Layer 5 of a small transformer language model trained on English Wikipedia (16 layers, counted from 0, width 96). Numbers have three digits each and are written without spaces.
Take only the direct path to the model's output, skipping the later layers: a vector added to the residual stream pushes a token's score in proportion to its dot product with that token's output vector.

Output vectors of the tokens that the questions are about. A number n stands for (n - 500) times 0.0055.
" Company": 464420462443448495400500409448525664338515504591486413429600331539412428518668426580487531602514455432453591472428511630551475448468479365375533473468480509477526412438635440423663643426454513319416492589569534344562606366552640470493605450488342498436417465489623513438527550528558526538
"eep": 475588590568513439418645472456315529197556427570491566505625560554507430569341503443466535478540545584502532608477651329455387441512479545586325469497451470403538479231629521508503697585541585424456399627549450415556630439675454430403443573368431438573477369425536300360511548375495545659
"F": 289648683401600568278861290446286694216526452793702358376708424647226372668597294705237523620413357608381684604304382552611284446562326496272541797710209385144724587253631292454636668527404652411087448648480348195667744420658618320628454733394273515538479375279414414030508650303694650662
"urrent": 344515535495618357478582495463311431487487512444514423430603515593401314586495476596344584541436556477448566510445590644581383552636439566583512513573533516455484515484456456303652625593386570440455563623545330431568644457447531393516433390464448450383528441433488399376473600484493626397
"icial": 503476513530535447420658363485583482353674422681496468402500510625559435539362407576449327553453516571534390601503513373566387572548426678466438460647530568328697386430487368479639655537339626497207427478497520396644636480526516497645497506511401466394507421422553390347319553442525575705
"iginal": 525503529585497555359549429628533573253572406558522529452694452517488465783429517556234532703445365655495472600516566400576419389558433645452417432599496220237527420527537528386586533646368599560363394575616349364623629494674543500610359479707402528503438421500485289334433536584430598470
"%": 289648683401600568277861290446286694216526452793702358376703424647226372668597294705237523620413357608381680604304387552611284441562326496272541797710209380144724592253632297454636662527404652416093444648480348194667744420658612320628454733389279515538479375272414414029504650298694650662
" Jr": 362469520406492553461617561437571703448398573669526551584606357461390510380528440432549555531462471530478597502561532466551481481438464473381528586542442500422399487438512464370463555495493452528402485665563426509550570402561589484428530512447363468435513459368498521390615523446611688484
"atre": 448538566524330500446497521407443639413696505546554421620431575621430563681612394433387534436567478572522557466364521648611426419586558490329622591621411280425552533351667361595484536442386584358488411659548270246615500564565490373614490551361469398500551420486449429409411525543542586554
"h": 289652683407600563278861290446286694216526452793702358376708424647226372668597294700237523620413357608381685604304382552611284441562326496272541797710209380144724592253632292454636662527404652416087448648480348195667744424658612320628454727389279515538479375272414414030504650303694650662
" awards": 453407602442446597443463377613583554310572521547511438495556515463322486594527378634463561568522340590504486465394512555586444485541488569556623510558479625424740471342556443505526492563560575505302535568460336237657526404578503511602509665487439500571546401359494605484490601282448582401
"\")": 452566782601649453247647347453518555404342435704511345437538503519572633767605456627465362611571569559644622531486399431510396419659453639459547469529293333285463403440393520452579540448296436404448572417414309288661579481534668411401598627406329500480284323350500301407605528411705409409
"ery": 406518371666437390460509534423630561274677642601512467395467379424379523529489544546491599500316485669344530636511368696622417422602455502593590723569399348425485536442515457409628630535579490353414519516481528293358478529485534492567550457342507519513439464642652435382518497471543516491
"ively": 379621550535423376375510452576464611410561495727543670397803563439345452605406546659420494459359510578310584537468461367398437473612464433328500634556404537522603614297311371483697441420374429497546287500411396387590500417464668484513344720378493451467463517493424654348561519497672593578
"'": 546504585524383586496458524567544587545364474508461472595384434462472583587436455460538537455377361474647565565581502433630489543459514526555435671414528504543545563448488523437524438536493387406411598571504511624605450634508431522452409671607492567443426467439509532526484471455375568480
"l": 573522467436348396482397523513468431363598488475475418500593561448543526528498566541414464502482629538567519500536472548651443524567536511386526471455490590647566522472506424641402465677544479422492459537457622409404606537500354570439445619531498634591460414540576500515556482509514600455
"oir": 440400459446393401500659424406618664362591480527536514644638425628456430627452555509577465432439382619479554617460575535643393347541463612419502510586294391396626574337517426548544497391397624388534500537562377225562556505498472237500465500378401530511600388615549515362462533456684545543
"$": 288648683401600568277862290450280700215526451794702353371703424648225372669597293706236523620413357608377680599303386552611283441557326496272541798710208380143725592252632291454636663527404657411093448648480347194668745424658613320623454733389278515538479375272414419029504651297694646662
"th": 489423363615302587447421524400616393553581399653512416473479460426578526495560510686418576590493381441560366474576387537375475544492550547538410434537435419607447409576474397461602502627614585512420478493430433408469473372594391505580425503659500442550588500497587441462437495485550571414

Output weights of attention head 1. The head adds the sum of these rows, row i times number i of z. A number n stands for (n - 500) times 0.0016.
o0: 430624412469336516772535394583616544554415652455309550452560322606506611347653485442446598597611402614437755629680470509657650487483638602488523527419505581294444773534483460361324437569609641337635488357483386508506456358575550427521444413344486396411462414495461585552544362498423658407
o1: 331521602372390600546616390314644632504383392531760433604598394551546595281576516500509520412451660448382530565556609358675662517508537496512562581640499576748277491491793397313434360745495342634425439479609457663571365408378420590352608588374488441287712688476540532543550572611466342609
o2: 487295394409499442680355647520473402666440579493414697556515316469473532534621463430519599389430564411458459456448535681496544328510463647531504592447370589486531578513496544479467523511398527394532455581667653381673428502352558654434381624562565707477671591254506506443652590655543432505
o3: 514635445593598506548491580475362578631461550541462610452555471578485526587558495619728556410432313369593617626638595433521679321547631416427463495290479127641340523543503540577542497509319563262720559493285498406531519598545434718436545388571807490625579633483587534440337329419595596564
o4: 556448603618579513648620609237612428671736509541617321573361412518498383562618385450460491533561552520526565413844554325657403329517508536447456463607363392547525691164486309527487464504568538497419439580461338446458448592538428264643495566650573386778461535430348627375337649478245538635
o5: 508554414361502537525438526593468302447591634576649616394460513455554574578353570586485450452414368574580197652414620626490431562615237422884392587487463500513566396597357467664356485271599439805549503460421432497457506603632629505623440548498740346473638611763519404668465926556395795400
o6: 541301585474697486471588386643423479521532530678579591312496448495507543594514298549486456590667714336556376407322582607491397438490517508479547429388591460478573639519615481528479554686706567535329515425594528642439472411414547665637607430457529458562519338561321470140632432457511420502
o7: 553575573587576385297557472445459607566450866492574675366208650648738451349561314267414388393571654471380599335390480593455524392549467623539491412485312623438546573389564505490420456476467557512228549564158410175557325441441325341624694360492393620532525476274316545185609571550475499414
o8: 569460614666705310625652399516494378559566572535641436547505528486678393616493518480300637247472632380293627389556563325544532492551407341401307593711529554570435419402598372380550481491565509531594271651589583404367420415297678509451368524591429580450471432291500587461484300369400510558
o9: 475688500574325552438467620712375157603376617526369565440480561616479403647225493564356442509512513427459472561632438413520667453469401494812481441374530571587792596381514390427661522641623427540259442554376248219506461573842298561692379417556532533467579498527366438567193597472508538434
o10: 596522296552618609717700486457550602453588431290834635418594176499484414707329651464301644635189548547389374504476540527508374632434578510442594473727550553360439408791524653455430481425552643726607300597498646501450482472594512328535631418498506435498366424674477416519663493339648614567
o11: 584712505495360495479414457397239614455526468485452697420623422387387400577526593370601533343461576384389404472495462566365637524670375464396497355474672508319587424841388697592484586485358588546709333449506570530238572580394413639377282504458753363536563537615549507590459583394564666366
o12: 532508727668527572446529085374557481570571669700676467451610398562533344638653415574320430502496588538592569363667456528641654577459406563519491534509611608377691699554502357381555463679485517544482424787606453403521436440472438327470633673494538357660543472494147417470543563420481355594
o13: 724564475572318678429558485552567388271412492680656550442511481482445617484566371527631747461468373520340593547316677424664548489712559384346558610258571377438305806659386628394284571522488671823608513257808720556297454441374648541336600672456543477580693534373397530634622221595574454317
o14: 631537450203704407633494424489507500437480602548593406449426494451545414561583589664557522434540365488440567337465429361486508378301417663654478243542464624624708661648624531376380610524382456480363791605438370332299434471516425280471591631496409494588507492530408463592491539607626359674
o15: 472491481389365504815590707633529345466381601566393270541519509532537510580287397640603438581542426477552303544708486520607384477591436443612477581508558595517624602410431684771617546598511632627567432462467263520373529338559443561662292475620600562335494401559501470435485551287441511658
o16: 546497751573575411531357342497471569671474423580560579420425688560445482518559508655429210540502589310371640699607349461590616538455614623615486678459558531498495751580585495629673505531710414390617387076349650683474520370334394559495724388399348309374446530638507625539529607572376643417
o17: 361521430376443702316200512325446402613538485589401642422500496398645624486660470460475566345563690643519537459594596575405631644465578342431590481623544391590406295536591285485465386421493514472439607699370544471667589410326464557502545395500519436506599553629501485500571572622502569532
o18: 560530395511451605436491422513411399536401624645592611493501490663460653573583405235503721387471461744479433397535592457434197517418542424631502489543586617445353470208618551470323510494611684360325540548712509409335526525400653724602588438405523493560469347631439565653617613521390589507
o19: 619629518545429658744699346498575394654503466324715310572702535355548434475528490520407520646685441635472478617456539452512491675362386536515410503518604505373599476405456288365618415497655537463246346616701474656499393598505371460615505526466206306614432526501356596485330540675630476572
o20: 570617362661570486727594360611615705354677429407654515583664431695542543540520472546269437565237363610209443370444458562522494444534353597352536738540420391437530476540615178539317336701367455454600499604472396514577586388585601431599442527390528552331483420458685468448536497524554922410
o21: 335439316615477492459549517495849524337469390478391306421482233606483528499581412343413483557604597613612564485679553535595609445509531456415599575640507527511449345252456642381508367529592512416609617642569707409636621499526786596609317350506451389500489362379505559360567546261451483595
o22: 462493716806448524542636492411340485583337480496240702574560469537358585511533448620435378378459596620644409396567375605475545377484540648424620466273519515303422616501320579550530360373519476414643410467566541428516484509548640576591471385433239693768450602541498463478387234484712298508
o23: 370452661513390563428652523622554581416311246448340554349478195470298604432544573319559283621497471447441377459504377533610471304339635636693296568549408467446312423500507629383594655636471311504649427428199528537602453448329675499481492412391487451540469501576700648592539376402630279289
o24: 555603538523399513469391481635685260659484710534210390474406385461449674616543602546634488342596569575641482615373294547396441485435592539504566452332402435471562552580309577485413446474417474460356539510438599265650787552480769332526402634709661530496408638391653461436622521429557461403
o25: 379132550590615329486611476569543573549434506504510500427421661702387398322502633329472525431596580612358447415555500533472401431529448534536791386452605728234578357361365542498423458531463621668300534387577532465448302240507396437615323350351291497442398443435538647528479525399643576439
o26: 657254463353405624880380706571600613614529276652661705436571240656500282305460417453464561447458533526336216300358475269511509346389360525564585593560545432741503398537622415522472467403552702426550527542427566362626514553303609770514454336688344605606452562591484629533616524745503533355
o27: 619574320607395499692427557338667463479645546475361547372442283614491511510370525407403629493493593630454576481466515461483333418506452489615508543507568304465550582387407611561499473518470444574549523523370644384672639385489519485447528446633672469563451464496604509419537536433365606266
o28: 679627670554362362501441487423543601575463591589350493569361521504551360667421755417451658363590284426497443431652608422649436300445358625702429530448528633539531599558475470480636405570680469424535575400380330520482307526408387510518439651735552463445510511431455543634434493578402263388
o29: 357448598374427369342476405510563527467528554443590492559431421797412526383455524573671325443553568342527601514491578605532530751506493503509591748419485539553229393450369655558480477623535375394486396334482689417542423362363594482535458525541406533246465607268508451569629467579631412298
o30: 680426490515496565379706295552540416438276589523573595441321748653468541479477412465443486536465436318414388545524234400461560473538387587750299591316652523363531466417684582532556604620419546610311540416656348398453435309506262532472440580268432570512406441542337692556707450238309461579
o31: 514560536631524452709492409515529585370796239373706431459631444401576526248467543565402494672606456271422454632495502418574479541616454613515612662613678279634565568564447500577595417592606510359408452472460354585345639562671370469530576481572491523469604540584518597614270717622539523451
o32: 685572511433588407584511520382452304624505572562520477406582555635474341653383386613474430341510431588554564540531486662577471460490340591638406644507520550448594474420385410419623392644512616554322380696565535277526421333353468297500516543402566534551507416578652551563498448489395730453
o33: 356468660492499432490563478396452447372351678441410175391486434517368574608366694477210338626311614560543215796505641563604527394586509304575559433449515578419353324578437522478423420553401312812618283286485202434484405518747594458580253460543476607384484480488480462352428685387516411671
o34: 573521464297628550618429641427431399370202318639761473317722479550452444558320571549458560507309317664356449583482720384610464573524312395504405411697557469479527447567603526427553452391405597624564273491639536453461400504645530549504440439344462564436369369412417480630566559294513635678
o35: 647500218418542482334349525565561712411446373276295480444515585461440411376640420519468485872523501381568532597399385633418500465346652458519517594493431356578397514619523605617342462511422406422492503523582656550650387529330417610456520475664433520497682559638539471329470529400427577573
o36: 671399527603574568464665465591636444578412494405347520288430626298509337475462417609654467666575573568429583445328420350483468466460501718451411376512460419291328518559628506664431748496599597511325426434592326512489426476289393562600656532500424502589573513660473447515452501364350330518
o37: 507648554798487703370774571405401461609389594346527377367429517447637460559518437646480468503671571569591486302375557309380461561495295335782596514463502503470688406398474374514476359528558497422435484511560334494437557600415340706664566457556604378406460477595390350435412533277461511532
o38: 545462580588653263557272519306538624466611428376381483540373555468652690484521678280506378533544412326572684343492467497612316524482635724554739487497527446708465484363740455460617706393420590497482634325310616359670658689589500334415609382625576591536540460428594431465572488462374249388
o39: 579717514509457400524379381470556401530420474401627464513514585498412499261555437543599532483529404471568589421450217422372440512236508383645524477534703463694467354558555504551547502720415529427525554457579424545337367369404343567632595481539524225322683459587629460504377491562593519417
o40: 597572623588462621494495368457464512581477450370576648556408475522748381376601455386583362447590472421703582496439413430501583476585606675491547597469489518631348566704638291445461485447653430613529448741460522337466582692525639364523505625510444290502554537454402476515542433680576620339
o41: 490504574592479487127415414591601432428341461516576344373505366402429357346590481272463335666718525572359437518384243338366503516430499591426563470575447276575320492550500436352470505749422485338637600509438350675560356567668544469450501585433512352449473713653656213455473455492543320452
o42: 693594436396671484682375528599323507449435578455406543513527464570425522522593337577490450399500461316575462661403451571388510421607691541658601382532591561690464546446381734521554678537570552524333439306430620413412544651553208485410615448522434468480491638553519461471545343564381533793
o43: 449445356465204699573654460704609701619342548620603719390376448431422521282613251455623675604590302563814307181524590755442460450389611574559523557226435495400444379414505748325227426384333575595408403592483575516359587707177647330556583482354448573466514340470445771383548624442454456296
o44: 408255408414504590527498500644378476478615403445624367537583481624602456512448454504420574397623676389239401389403638600526480355580398539564582548606600574468338535573410457531402657593532458511285486544609471603605417382460129429500452340466569468571555523777646469637427547464488408473
o45: 389590499625319479497554442477572538385455396609655532536429338415570598585448549564498485459287634425642388438527327442731498562556616539396364525694555627437425557628342677651648430647450478652646551494488475428415493517412689599468394636383563590589484347557660544436629484381562474543
o46: 300188580446573623696592336536525563651575422437511495453489395442399409461555598530502392617429433672593363507460585288668358585534611433500592438679619632566385529421491351576526458591685498689520405356623327583293585465581531765544285639341434574417302380469585515411479608633499408670
o47: 394575612414592286372457740510609427500374524583196461403553659425456476544709603650669267515442320444666469469300455506473559527478755565446388494690335400419381568396484436544443446512483379395510406336476722590483355398430548452590333482648455377363470681470499524566399346398505590607
o48: 680518373660483436623593750379403435596637491348568546472374314471401380435516437434409572539318536285361491470589540474554551621512492444417609494248628653359567463411720603445477372606512548438503281720451550399476446512664547618584619207450327482512622514505594492487516291574426489447
o49: 433628545538579679703463593491350662507727470401540455585645618369597279336446712500559339540529663335475399736569538289400675502592576743565532639395585323622453618664690368409411621857577408637539301308679365675322445594563250641255275744597432471486438559530707428619376630408562623527
o50: 417517573531744541296811588654603698454371706395525198417396492405449508454538467617582341492516631476727505443626521503490608374492536482500461540502477378684682558468412354419572276423765632467380604080520202633523268393512417438444642463461495435376415452389475383413521408388446421396
o51: 640471357517410546681405339560347582328530614554369260479718498509574545586536337690526618554853399539441487587655424412695207553552478510608552552431552583542434638527493499531607492642694583570514616333471355639391638718541620477565373570527218483557426481405444519683397450588492467572
o52: 513676560692522534555562363438561439654498390422617231463827574449488556385630554394596552472511548435336437439544555486418725535719512622262550455648553447569565278640418414398610466579586455399437666402419385538529592629488550566600451544483380265357432819471730675526440484552531762510
o53: 465481538567349410590406552505417638284514284408347560661227425497534508326457467295469725500634474747394561448387450458290567582600421535525616422392625484642439366392501651529421402405287483354735440472533758397489471567503627599500495561534531534666617558455618432418459601648353481306
o54: 693498510455341353448902484477454462395535453506765512487546553445471441609353678506327659526438425495423304406392653341504514625578433285475349428761544522381702407445389711520544586424569487489419334253519427504241579493480486653597529495543566586474387416627381513457259550485460427530
o55: 665478509444504541539583582527642544529306421607825771311375390596553485450637734582529554546569420458345612756626497641588615578750513455409310400427532601388523570682476396569430473401512427424546498455401594611502445345410437501476577497414507473391474714509512585608731372490365615398
o56: 325445528442323530595645383723505568310499508499321026551538479636322569381287494526403483719449415680325171594409445341557362547420454367670402467489454745540602346327493653512559476666268451557430359441536465548513363557674629561647343546533464466464541367496408759372452677195405513703
o57: 453489427539588219515608601377415604431598610590518332570465479605447495619640311523423637699491558436622631541374576595574605435406414305477641571293637506548671311485508302716563372387447472241631609354501411408371579471787513488390486403585443569611468591798624405421485739430493322563
o58: 576498483661552665515235381196750401487508232531550438481467513673562664612472423494408543231782601410500749643444354468560396517537379432458617541660602433583096425462456275568505408368444234540627611537595566613584510446335454224278465475486740579186390638475429430707742575402550394485
o59: 364541523358494559520520520503563742363403442667478540362627705572504528413587549199573281653492504403627632397514492699334889508506535611453433635448451502368413201609570575471556675398382264453543470304476276565405497371229641332303695429384380590396601405550405516616719354436479352452
o60: 394381541389722651736507559482356217365696456504339524396558484557285477788528437655311585343532595535521437601243799661477473509567443537719765517531547400489578482457411557436350519606448397507523414535509469430599515269531241387529632462433470415663397273570432454601405563296412551507
o61: 476402548473509496384600482292525469754598374354540624470545577565579626436532629508413321410473540347534446408470359677553463488524575369390629469512544630517479521563445624603518398370571440686493385506401446556401581581302369601652681379491435474465435420557599539573515662588532460445
o62: 675433447456488465530791549549523405293549502612680330540585414382464536395369357703201501494551346611380545581651711557527457362552291476432615442532394392491695385341494543533620585495466478658342386701404390401369589525572521236773435562325624557682638284614498519245390515434587532653
o63: 512572414641469627558463685511365455533516605470663746503582632274658318513567496330632425432520605409579378485309502529357573591602669434445570424459455463771425419628526533460755666237414539524721554486421607605524473609396232808429409325698601443481590489516481563323543578394494425231

Each question shows a token from some text and the vector z that the head gathered there. A number n stands for (n - 500) times 0.0043.

"ergy": 528518492543398434466578397510576489442588552507439523455376463451474576562561428583498495472543498447421515649614519461558497536433608571471430455440543471552521476536398590502477518441560487
Which of these tokens does it push down most? "ively"

"arm": 498488523498504399538463496419457485508540481410434486374475490567549615499454512525469461468414448433382510567425507524519516427524490535488534492465504403422401411465415445563426455553515523
Which three tokens does it push up most, strongest first? "\")", " Jr", " Company"

" match": 496549511476505512459494421452523578509507608451421548541501509476388541433454415524458493497546432516560531582517496512467532501388564437499544519515474478495555479537482588528490522445519517
Which of these tokens does it push up most? "eep"

" in": 339421479500637629475522495558526498539370586474490490570517445448483541473480673498575351624574544544588571738488497464574359589468547483511407556531394533587431540505596573383472490500545432
Which of these tokens does it push up most? "icial"

"el": 499505523499570436395488424454486524468490522459492531610468479594452508501559492494551570522441551475493548476507567489549507530525514455511523490554548518494503423480506453544470443491448528
Which two tokens does it push up most, strongest first? "'", " Jr"

"-": 466378583702404479567466446435653485465312469430456445418604639240528504465365452518259484469597458359435454615441530487486298498481444670653531421445417462443369495493437605343480500509327555
Which of these tokens does it push down most? " awards"

" world": 563464596451547400447505458519479478544388517501421521428451512453495459489531470526445455502633371405464542521519598465415508501518618500454463363420500506550528375505497520520444485518409506
Which of these tokens does it push down most? "ively"

"ale": 504466514470533438494489427461405535499518424469450519553434593543508502581535535526551591485542516408431474469446469526516477470516618509512513579444478487491532496522512474535432475511537454
Which of these tokens does it push down most? "eep"

" D": 597386531554424572575470439445461568477392581559434561516510568488530495534621615545646541479628464442418492601630508606446432433512550357615467429476541547500437551579385571488462515429538465
Which of these tokens does it push up most? " awards"

" were": 533353595496518514475447607617369359442328583773515500433702353475566467771339418452540538296476564398378479573369650316474351528648222301405765470452462580564558391489512595466438517676462346
Which three tokens does it push up most, strongest first? "'", "\")", " awards"

"les": 456476529504493518507419483458500615500382531491541525450549548377502552525378607565379385529633466403568484517519467583443472534403501571500407551575291454459651470555437472496408566552412445
Which of these tokens does it push up most? "l"

" music": 375370573467419573515568322712511624377380621561448542386445517497291460571660421599484573525621446459447380388530639519552292625520676431587292474594551572605410376416338565622530536530617623
Which of these tokens does it push up most? "urrent"

"ian": 537492586557522485482489507519454572526375508468491514543365476539470581527447540573567512459436526482514500452546511519444480497463615488485370510443571442442473451422489558479431523552463343
Which of these tokens does it push down most? "ively"

" town": 484397541497527462464461440537563452455390436507469492393443561427480509478543571547484515431540425560527515476414520513491440493479613551523407493505477527546553427472544539464464469456438527
Which of these tokens does it push down most? "\")"

" C": 584511452439504449470564342510449421548452510418529582592431529596462512535589572454477590400602517431469490520482515492523437499575524528465540463475644513539425392509526540400399552496464467
Which of these tokens does it push up most? " awards"